Layer 5 of a small transformer language model trained on English Wikipedia (9 layers, counted from 0, width 128).
Take only the direct path to the model's output, skipping the later layers: a vector added to the residual stream pushes a token's score in proportion to its dot product with that token's output vector.

Output vectors of the tokens that the questions are about. A number n stands for n times 0.018.
" area": 16 -6 -23 -36 -7 -2 26 -29 13 6 -10 8 -25 -12 -1 -1 -21 33 -15 -17 9 -11 1 -7 0 5 3 0 3 -8 -2 41 3 3 4 -7 5 29 -33 -25 -2 -14 -3 -14 24 -18 -4 57 -19 40 11 17 16 12 6 -25 -13 2 10 72 -19 1 29 -4 -23 20 4 13 5 19 3 5 20 2 32 -5 3 26 -13 15 9 -25 -1 -3 -16 -17 -6 -17 -32 4 9 32 8 21 -4 19 -20 12 3 2 -20 16 6 3 16 -31 1 -20 15 -9 -45 -5 35 -28 6 -15 -18 14 -22 7 10 -1 0 -15 24 23 13 -4
" Screenplay": -7 15 11 -3 -50 -17 43 30 3 -29 15 2 32 -7 -1 -10 -40 8 18 -33 -39 8 19 -10 -20 49 -20 -22 -21 -48 17 -30 0 -5 -47 -15 -55 7 -23 5 3 -40 61 16 -18 4 -11 -36 -4 11 -27 17 20 18 29 -32 22 -17 -50 66 18 -5 28 -11 -10 0 13 40 -24 16 8 27 10 -10 -29 -13 3 -2 3 1 22 -18 5 16 23 -15 5 12 6 9 8 32 -39 -6 15 -32 -23 -21 20 11 -18 19 -40 -37 12 -4 -2 20 34 4 -2 -14 20 34 23 38 -21 12 -22 -4 -11 -16 14 -17 9 41 2 -11
" Lanka": -49 18 13 -24 -34 8 32 -2 21 24 56 15 52 11 -25 32 3 33 11 -11 5 7 49 25 -12 73 19 -22 -4 -14 13 55 -18 -7 2 -9 -19 37 -45 4 -16 11 28 19 -17 48 -7 -26 -18 4 -40 15 23 44 31 -20 72 -1 -16 34 50 15 43 -9 40 -2 -25 -21 -32 17 -40 24 26 -26 12 -6 -6 0 -24 -5 -29 -28 -9 -12 -16 -10 -20 10 31 8 24 32 -7 -5 28 -4 6 43 -8 10 -10 19 -57 -22 30 8 -28 -55 -16 41 -17 -3 57 15 39 -20 -21 5 -55 -36 -5 49 38 -19 36 -1 18 5
"ability": 2 -13 -8 13 -27 33 10 25 -26 -49 -5 -17 -23 -17 15 69 -74 30 -24 -9 -31 32 -2 -14 4 35 -23 -44 -28 -29 -18 26 -36 -21 30 -33 -15 18 -24 3 -44 -11 38 27 14 -23 -9 -11 52 51 11 54 46 -7 3 -61 20 -31 -7 70 29 -27 3 -16 39 22 -38 41 6 24 -27 14 -9 14 2 -15 -9 16 25 -15 -25 -29 -12 11 -5 -18 -36 -58 -20 45 -3 58 13 -1 24 -39 -36 35 -38 44 -18 14 -6 33 16 -15 2 -5 43 -29 -8 -17 65 -10 -29 33 36 2 -10 5 21 20 -33 30 -15 19 33 -5
"oidea": -11 -30 28 3 -13 -39 31 34 27 -27 -2 11 -4 14 6 55 -43 26 -1 -7 -49 6 23 6 -25 79 -6 -26 22 -37 -2 6 -5 -33 -37 25 6 48 -40 -12 26 19 -3 -11 28 7 -6 19 46 37 -25 12 22 16 22 -7 46 4 -47 93 21 -43 35 12 33 -4 15 -6 -52 19 4 36 12 43 53 -37 -29 7 -11 -41 9 -9 31 -28 -13 -10 16 -24 65 6 46 45 -33 -23 -12 -16 37 20 -61 55 9 12 -8 0 24 -54 -3 -44 44 14 -22 31 47 -7 -21 -12 -18 50 -2 -43 -10 17 22 -37 -24 -19 19 14
"hon": -9 9 26 -14 -24 -33 1 4 48 -10 12 -14 22 -27 -22 57 -6 40 6 -22 -7 27 21 -7 -7 32 -21 -3 -2 19 5 37 14 -39 -36 -35 -40 -28 -18 9 -28 2 16 -22 -28 -15 -5 10 21 3 28 2 4 -13 1 -21 -21 3 12 51 29 20 -3 -23 27 7 18 8 3 33 -16 29 6 13 -5 4 4 -11 -35 -33 -9 -43 19 1 -17 36 21 5 -28 2 26 28 25 -34 -20 -31 -39 -1 -32 12 -4 8 -11 32 19 -13 22 -22 22 -5 11 28 -35 40 -40 38 -49 48 3 -21 -20 37 -6 -26 -2 24 22 9
"limit": -12 -24 -7 7 -17 11 2 -17 1 -30 18 18 -6 -53 0 32 -28 3 6 -20 -33 -27 -15 -20 -8 29 2 -61 -5 -31 46 4 -19 -1 42 8 -44 20 -24 -2 -25 -1 -16 6 9 -28 -15 32 -11 9 12 30 22 -15 17 -42 29 -6 10 17 28 5 12 2 -22 -12 -2 26 -14 -4 -31 32 -3 -40 21 -24 -5 19 -4 -25 25 0 -4 8 -20 16 -10 1 -46 10 38 21 -7 -14 29 -15 -57 4 -25 27 7 -2 -48 -3 23 -16 -32 -43 25 1 -34 6 42 -19 7 16 -11 19 3 3 25 3 2 -29 -7 37 28 19
"Administration": -8 -13 25 -6 -59 7 15 12 12 2 -20 50 -10 -5 20 19 -30 4 -8 14 17 52 -13 -27 -10 43 0 -41 20 -16 8 16 6 -24 26 -50 -13 3 -9 -16 -16 -21 12 10 64 -6 -18 -5 36 -1 8 82 24 39 8 -35 15 -26 -49 73 44 -13 14 -20 4 23 -5 6 -32 -6 -3 30 3 21 -4 -39 -6 36 -4 -16 48 -27 -27 -10 35 -7 21 -8 -5 -13 44 31 5 -41 -1 14 4 8 -5 45 -15 17 10 9 23 -17 7 7 3 24 -25 -11 9 -13 1 -17 -30 46 15 -50 43 11 -13 1 -12 2 18 19
"cle": -25 29 31 -6 -1 -36 7 -16 32 19 18 19 -21 -49 -9 29 -7 19 -11 -19 21 20 3 13 14 55 7 -77 -5 7 -14 -15 41 1 6 -20 -34 46 -37 -4 -67 17 -25 -40 1 -41 -5 5 13 8 -16 -18 -15 -1 31 -17 11 -20 37 82 15 -63 -1 -11 1 -5 -6 17 -40 -34 -45 27 -37 33 -11 10 5 28 21 -16 -14 -4 -37 -35 -2 2 -24 -43 10 33 9 7 -16 8 21 -51 -40 -22 -20 9 -6 16 -1 -46 -8 -42 -24 -10 15 21 -4 -2 55 -25 12 35 -20 15 -11 12 -28 -16 6 31 13 2 5 30
"CET": -26 -33 17 -42 -61 -7 19 4 57 -79 11 -3 -5 24 -8 14 -16 13 26 -27 -13 6 48 9 -15 60 16 -23 -17 -68 -2 25 -17 -22 17 22 -35 -5 -44 25 -5 17 19 -8 1 -43 -19 -4 23 29 22 -1 45 20 14 -27 49 -41 -20 59 12 50 40 18 -6 -8 -5 8 -7 -17 -13 30 -17 -6 11 -18 -28 -2 -8 -38 30 -52 -29 29 2 34 14 -1 -16 15 3 23 -58 -15 12 -23 8 18 -5 3 -11 -1 -14 -66 16 -17 -31 -56 -36 -21 8 17 -9 -6 39 -25 -4 -34 -35 -17 -18 29 32 -25 -9 -16 47 47
"dr": 3 -5 11 -16 -14 26 -6 21 16 -18 -16 -28 13 17 47 16 -25 16 20 -26 9 7 25 -1 4 35 -2 16 -13 -2 -18 -1 33 3 -19 -22 -69 4 35 26 -20 -17 15 -5 34 17 -8 10 14 30 13 -13 26 1 -8 -40 24 -3 3 -5 19 -31 -4 -20 -3 -1 -25 34 -28 37 -17 22 -13 8 -18 -2 -14 -1 1 1 3 12 -25 16 -42 24 -27 0 1 -43 4 1 -17 -25 -25 1 -12 21 -40 22 1 1 -7 -14 19 -7 -48 -40 13 39 -2 -12 9 0 -3 14 -35 42 -6 -15 46 2 -1 6 15 25 1 -16
"chu": 28 1 29 -24 -26 -5 11 12 48 -10 27 31 17 23 35 -2 -13 45 18 -23 8 25 5 -22 -10 59 -1 -15 -4 -7 -8 11 58 -25 -36 16 -27 34 5 -5 12 6 -32 -1 20 11 0 -33 19 10 -31 22 1 26 -13 -12 50 33 1 62 13 -4 9 -29 52 -24 -12 -21 -3 19 1 26 1 3 -10 -19 -31 25 -5 -26 9 -19 -33 5 2 -15 21 -27 0 7 17 -11 -9 -29 34 -40 -22 34 -10 41 -36 16 -43 28 15 -25 -7 -27 5 10 -6 40 -2 -11 31 -35 -26 71 -31 1 -18 -20 4 -24 -16 24 21 14
"vers": -8 -8 -15 4 -18 46 1 4 52 -34 -5 4 15 23 -5 9 -9 11 14 -13 -14 8 8 -24 10 0 33 -25 -40 10 -17 -1 -10 18 1 7 -6 22 -12 -15 1 3 33 -8 41 -3 -7 -23 26 30 19 28 23 -10 -1 -18 5 -29 -17 19 2 -1 -6 -12 12 0 12 6 -51 -20 -38 30 3 -18 -19 8 -9 -8 -13 -29 -39 1 17 -28 13 -24 15 1 24 37 -17 40 13 24 23 -12 -20 16 27 -17 17 -11 -38 -23 17 -53 -17 -56 4 23 1 34 44 13 -1 2 15 32 -45 27 -41 67 -29 -3 19 -12 -33 28
"Personnel": -32 -6 27 3 -45 -10 32 -22 13 -20 13 -10 -20 -12 -20 69 -25 -3 -25 -1 -5 20 -15 -37 -30 54 -25 -9 15 -32 -7 -1 -28 12 23 -24 -34 -10 -73 -20 -39 23 22 -7 6 36 -18 -46 10 -19 -1 25 51 29 9 -31 36 -38 -12 59 34 -2 12 -28 8 25 8 4 0 -26 -11 28 -16 29 -20 -4 9 19 -20 -9 4 -19 -35 46 18 -14 32 -35 -1 1 3 -8 -29 -29 -26 16 -2 -21 3 3 -10 36 -15 17 21 -3 12 -6 20 16 -16 2 11 -19 5 9 -63 8 1 -19 21 51 25 22 2 2 -30 54
"shed": -14 -26 21 1 -54 21 20 15 -13 -26 1 28 6 -14 1 17 -1 20 6 -33 70 -8 -50 1 11 70 34 -41 5 -14 -1 10 -14 -38 33 -42 22 27 -18 20 -19 5 64 18 31 4 -8 -5 31 30 -18 1 11 3 52 -79 21 9 46 52 35 22 1 24 54 -1 -8 32 0 -13 44 20 -3 0 -14 24 37 -4 -16 -32 8 -1 45 27 -52 -19 24 -22 -2 6 -2 35 15 -8 -17 14 -18 -11 -26 15 3 2 11 -31 22 5 -2 -25 42 15 -13 37 -15 -27 -14 45 -44 -15 -13 2 14 7 27 -43 23 24 -13 13
"vy": 11 7 -1 -24 -13 8 7 -38 57 -2 23 24 12 7 -18 21 -10 34 18 -20 14 8 17 -8 24 54 6 -30 -15 -5 18 5 -31 19 6 -32 -26 2 -27 -9 -9 -3 -11 2 -9 -7 -3 -35 21 24 -13 10 -2 7 44 -12 -1 -30 -47 53 10 -7 -4 -19 35 18 15 18 -40 21 -4 24 8 8 -13 5 -16 4 -3 -8 4 -32 13 -1 -24 -45 -4 -10 36 14 -34 40 3 -17 20 -7 -15 34 -24 9 -30 48 -10 5 2 -6 34 -73 20 16 -27 12 19 -34 -12 9 27 -29 11 16 -16 -11 -52 3 25 35 -11 -1
"now": -22 -1 -45 -27 -51 -24 7 23 -3 -62 20 16 -4 8 14 1 -27 29 -53 -1 13 -4 -23 1 -10 37 9 -9 -14 -15 27 2 17 -65 6 -10 -49 43 10 24 -36 17 0 31 4 20 -6 -31 -15 11 33 -9 11 -33 3 -20 19 13 34 57 12 -3 2 -29 -51 1 13 -6 1 31 -23 25 20 19 18 10 -26 -14 -2 -12 8 -25 -14 25 -33 13 -4 59 14 7 6 -4 3 -16 -19 -26 8 7 7 39 4 39 -28 -26 1 -8 -20 -39 40 -43 -22 5 1 33 -34 -43 -15 16 -27 -15 32 11 4 -28 42 21 14 10

Each question shows what one neuron of this layer's MLP adds at an activation of 1. A number n stands for n times 0.0056.

n585: -1 17 1 9 24 -15 16 -6 13 -36 9 -4 -8 4 -26 -8 4 -2 -9 -12 -14 -13 4 4 -5 6 -5 -9 -1 -12 1 -28 18 -19 17 -4 1 -5 -13 -6 16 5 -16 11 -4 1 14 -6 7 2 8 6 2 -2 6 6 -1 -12 -18 -6 9 -9 11 -10 10 -10 -10 -15 27 6 20 -13 -10 15 5 -13 12 8 17 -5 0 -13 5 -1 -23 -14 -1 -3 -8 0 23 14 0 -2 -17 4 6 10 0 19 4 -3 -17 3 -4 -3 -14 33 9 -6 37 -19 -5 3 -19 1 25 -1 -15 -10 -23 -5 5 -8 -6 1 17 1
Which of these tokens does it push up most? "oidea"

n411: 15 3 2 -10 2 -4 1 17 -4 10 10 -1 -22 -2 3 -9 3 -25 -13 -16 -9 -10 11 10 -17 8 -6 1 9 8 0 3 11 2 2 12 21 -16 -9 12 -22 -12 -3 11 -8 3 19 7 -4 -2 -5 0 -17 -29 4 -11 -10 11 -18 5 -2 22 10 14 -3 -2 8 3 2 10 10 -16 -13 7 2 -4 -1 -1 0 9 14 -5 4 -5 7 -2 -3 -13 32 16 3 13 1 7 15 1 25 15 11 0 22 16 -3 -2 5 -4 -3 1 -12 7 -3 1 17 -2 14 -2 16 9 8 -15 12 -16 13 -10 12 -2 -14 -1
Which of these tokens does it push up most? "oidea"

n10: 20 8 16 8 -2 -8 -16 12 -3 -23 -6 -4 -5 4 8 -4 -1 27 -20 -15 2 -8 -1 -23 7 16 7 -5 24 -11 3 -2 1 1 -17 -4 5 3 5 -15 -4 12 -19 13 18 16 -2 -13 -9 -4 1 8 6 20 3 -10 4 -1 4 -10 -19 -8 -19 20 8 -14 -3 -6 14 2 1 10 -8 4 4 19 15 -7 -8 -18 -4 6 -14 18 -12 -10 -14 21 -21 5 1 -6 -8 -9 3 13 7 -9 -7 1 15 -10 -8 24 -8 14 -11 -1 -2 -19 1 -10 -1 -7 15 -14 -11 1 -6 14 -9 -10 -18 -5 -6 -7 -5 -8
Which of these tokens does it push up most? "chu"

n449: 4 7 -8 -3 10 10 -8 -18 -10 -5 15 -9 -7 1 -13 -10 10 -23 10 -3 -25 -5 -8 -5 -2 -15 -5 -12 -10 35 1 -24 -11 -7 5 -1 -7 4 12 0 19 -5 -1 7 -21 5 -11 15 23 -17 -6 -11 8 -17 -6 17 0 -20 6 5 -9 -10 -18 -18 -19 -1 -5 -3 0 -11 1 11 3 15 5 6 3 -5 0 -6 -3 -10 20 8 14 -4 -2 9 -12 15 -13 2 10 20 1 4 3 11 12 -2 10 -1 -1 -17 0 -7 3 5 20 -23 14 -8 -3 3 3 -3 9 -12 -1 -15 1 2 -7 -17 0 -17 3 9
Which two tokens does it push up most, strongest first? "vers", "now"

n548: -25 -1 4 11 16 5 1 -7 14 3 18 2 10 -18 10 4 -2 3 3 7 13 -15 -1 -12 25 -17 3 0 -5 -1 -17 -7 -5 3 5 -7 -3 -26 1 0 -5 14 24 -13 -8 -6 13 -12 -25 -2 12 8 20 11 -3 -18 -2 7 -13 -6 10 7 -4 -29 1 8 4 -34 -3 -33 11 15 5 -18 5 6 2 6 5 -3 -10 -12 -2 -14 3 9 2 14 0 13 -13 -15 3 2 -3 -4 -14 -12 0 -1 -5 -20 5 14 -22 8 -11 -15 -1 -8 11 3 -16 -2 9 5 21 17 11 -1 9 14 19 0 14 -2 10 9
Which of these tokens does it push up most? "vers"

n79: -7 -20 -9 18 12 -12 8 4 5 10 4 -8 -5 17 3 -11 0 -2 -9 13 -2 -6 0 3 -10 6 1 -4 -15 1 14 -12 -5 4 -5 25 9 16 10 8 21 16 2 -27 -10 0 15 -4 -18 20 -5 -7 -9 -8 0 6 -9 -6 -17 -20 -9 -17 12 -1 -4 -20 -1 -24 6 -7 -7 4 -2 4 -9 0 3 0 -5 3 5 8 10 19 -5 -7 -14 -3 -5 13 18 -2 16 -3 0 4 -1 -14 5 -7 3 -5 -14 10 -29 -15 3 4 -17 -1 17 7 -8 -10 1 -16 5 1 14 0 -17 12 -6 -6 -3 2 -6 -1
Which of these tokens does it push up most? "vers"

n152: -21 -7 22 -1 -19 6 14 1 -3 -17 -5 -10 17 -14 -10 13 -6 4 10 -10 -19 8 3 0 0 -5 8 6 -27 4 -18 0 1 -3 9 8 2 -2 -16 18 8 -3 12 12 6 -1 -7 -13 4 -6 -8 2 -4 -4 20 15 -4 -12 -10 -3 12 -4 -8 8 15 0 -10 -11 -17 13 -9 -1 -13 -1 -9 9 -7 -15 -5 0 -7 -6 22 -16 2 16 -7 11 -18 -7 -6 -9 -8 -4 0 -14 -5 6 -2 -12 6 -3 -18 16 5 19 -13 24 -7 6 2 -8 -6 17 -5 5 1 7 -4 13 7 17 -20 -2 -4 5 -19 7
Pushed down most: " area"

n616: -28 2 16 17 -16 15 0 14 -20 -12 7 -14 -30 -4 3 -14 4 14 -22 0 -6 -15 -7 0 10 -4 -5 19 21 15 -18 -17 6 13 21 -7 -8 -3 -2 10 1 -3 25 17 7 9 -3 -14 3 -5 18 1 -4 9 -6 18 -19 6 5 7 -13 6 -5 -10 4 0 -18 8 0 5 24 13 11 -22 1 9 17 -4 3 -6 13 7 -28 -18 4 -12 -18 -3 -2 2 2 2 -13 5 -6 13 -1 6 -11 -8 7 6 -18 -6 6 -12 5 5 -22 1 4 -8 8 13 17 19 -15 -5 1 -8 22 -2 12 7 -9 -8 7 11
Pushed down most: "vy"

n492: 18 26 3 18 37 -2 4 -46 -5 -10 11 -2 13 -7 -6 -7 17 -13 -4 6 -6 -25 -15 0 -8 -11 22 4 5 0 -11 27 11 -4 7 -5 0 -7 6 -7 -1 -14 -15 1 10 -1 -22 -7 -2 10 -7 -4 9 -1 -10 23 -11 -9 8 11 12 -15 -6 -8 -1 -11 23 7 11 3 1 15 11 -11 7 -16 13 16 -1 16 -3 3 9 13 12 -24 -4 -13 7 -5 1 14 -5 28 -1 2 18 3 -9 -4 16 -20 4 12 9 -11 17 -1 18 -6 4 5 11 -6 -3 -3 -12 -4 -11 -19 1 17 8 -12 -7 -16 17 -13
Which three tokens does it push up most, strongest first? " area", "oidea", "vers"

n392: 3 -9 -7 -18 -7 10 20 -10 -9 3 16 7 13 18 -1 -21 -9 6 0 10 -14 10 -11 1 12 18 0 -4 -10 -4 5 -12 -14 -1 13 -2 17 -6 -8 -9 28 -15 -9 -3 4 -5 -8 8 -13 -10 26 9 22 4 22 -9 6 -19 -9 3 23 -12 -2 5 -1 -9 -13 11 -10 -5 -5 10 8 -4 26 -14 15 -4 -4 5 5 17 1 -3 17 2 -1 22 10 -4 9 -17 5 6 10 -20 -6 16 13 -10 -19 -3 -12 3 9 9 -10 9 2 -15 -12 1 -22 5 -14 -13 15 8 1 0 1 2 -3 -5 2 -1 -15 -8
Pushed down most: "cle"

n437: -14 -8 8 33 18 -4 -8 -3 -6 1 11 19 -11 -8 -12 -6 -15 14 28 -10 -8 24 6 11 6 -15 -10 2 -11 -26 27 15 6 -8 0 14 -9 20 1 10 -15 5 -17 -3 4 10 21 15 13 5 7 -5 12 -8 -1 -12 -10 -25 -3 -8 13 -15 26 -3 -27 -1 25 -10 11 -6 3 18 -2 4 3 5 -2 -11 -8 17 1 4 -3 2 -11 -3 -13 0 5 8 12 12 -14 1 10 -7 11 -4 10 -7 -1 5 4 9 -5 3 -20 0 -2 -4 0 -1 5 12 -2 -10 -13 -2 -10 8 -11 -10 -5 -15 -15 -26 -5 -8
Pushed down most: "shed"

n615: -12 -21 -11 -10 4 4 5 19 4 -1 8 6 -5 -9 18 -8 -7 -1 -4 -27 -10 -15 -18 14 -8 27 14 -22 -2 -26 0 -4 17 -10 -11 12 2 13 12 -10 23 3 5 -18 -12 2 2 -4 6 -1 -14 10 -7 -10 -5 -1 -9 1 -24 0 -14 -12 -6 -4 11 -1 9 5 27 -4 -18 14 -10 10 -17 -15 15 25 8 2 -16 6 -12 -12 14 1 -10 -5 5 17 -10 3 21 2 -13 4 -20 23 1 8 13 8 -18 -2 20 23 -20 -7 -2 1 -24 6 0 1 -13 -2 -27 -1 16 18 8 -30 5 2 14 -35 -4 -13
Which of these tokens does it push up most? "chu"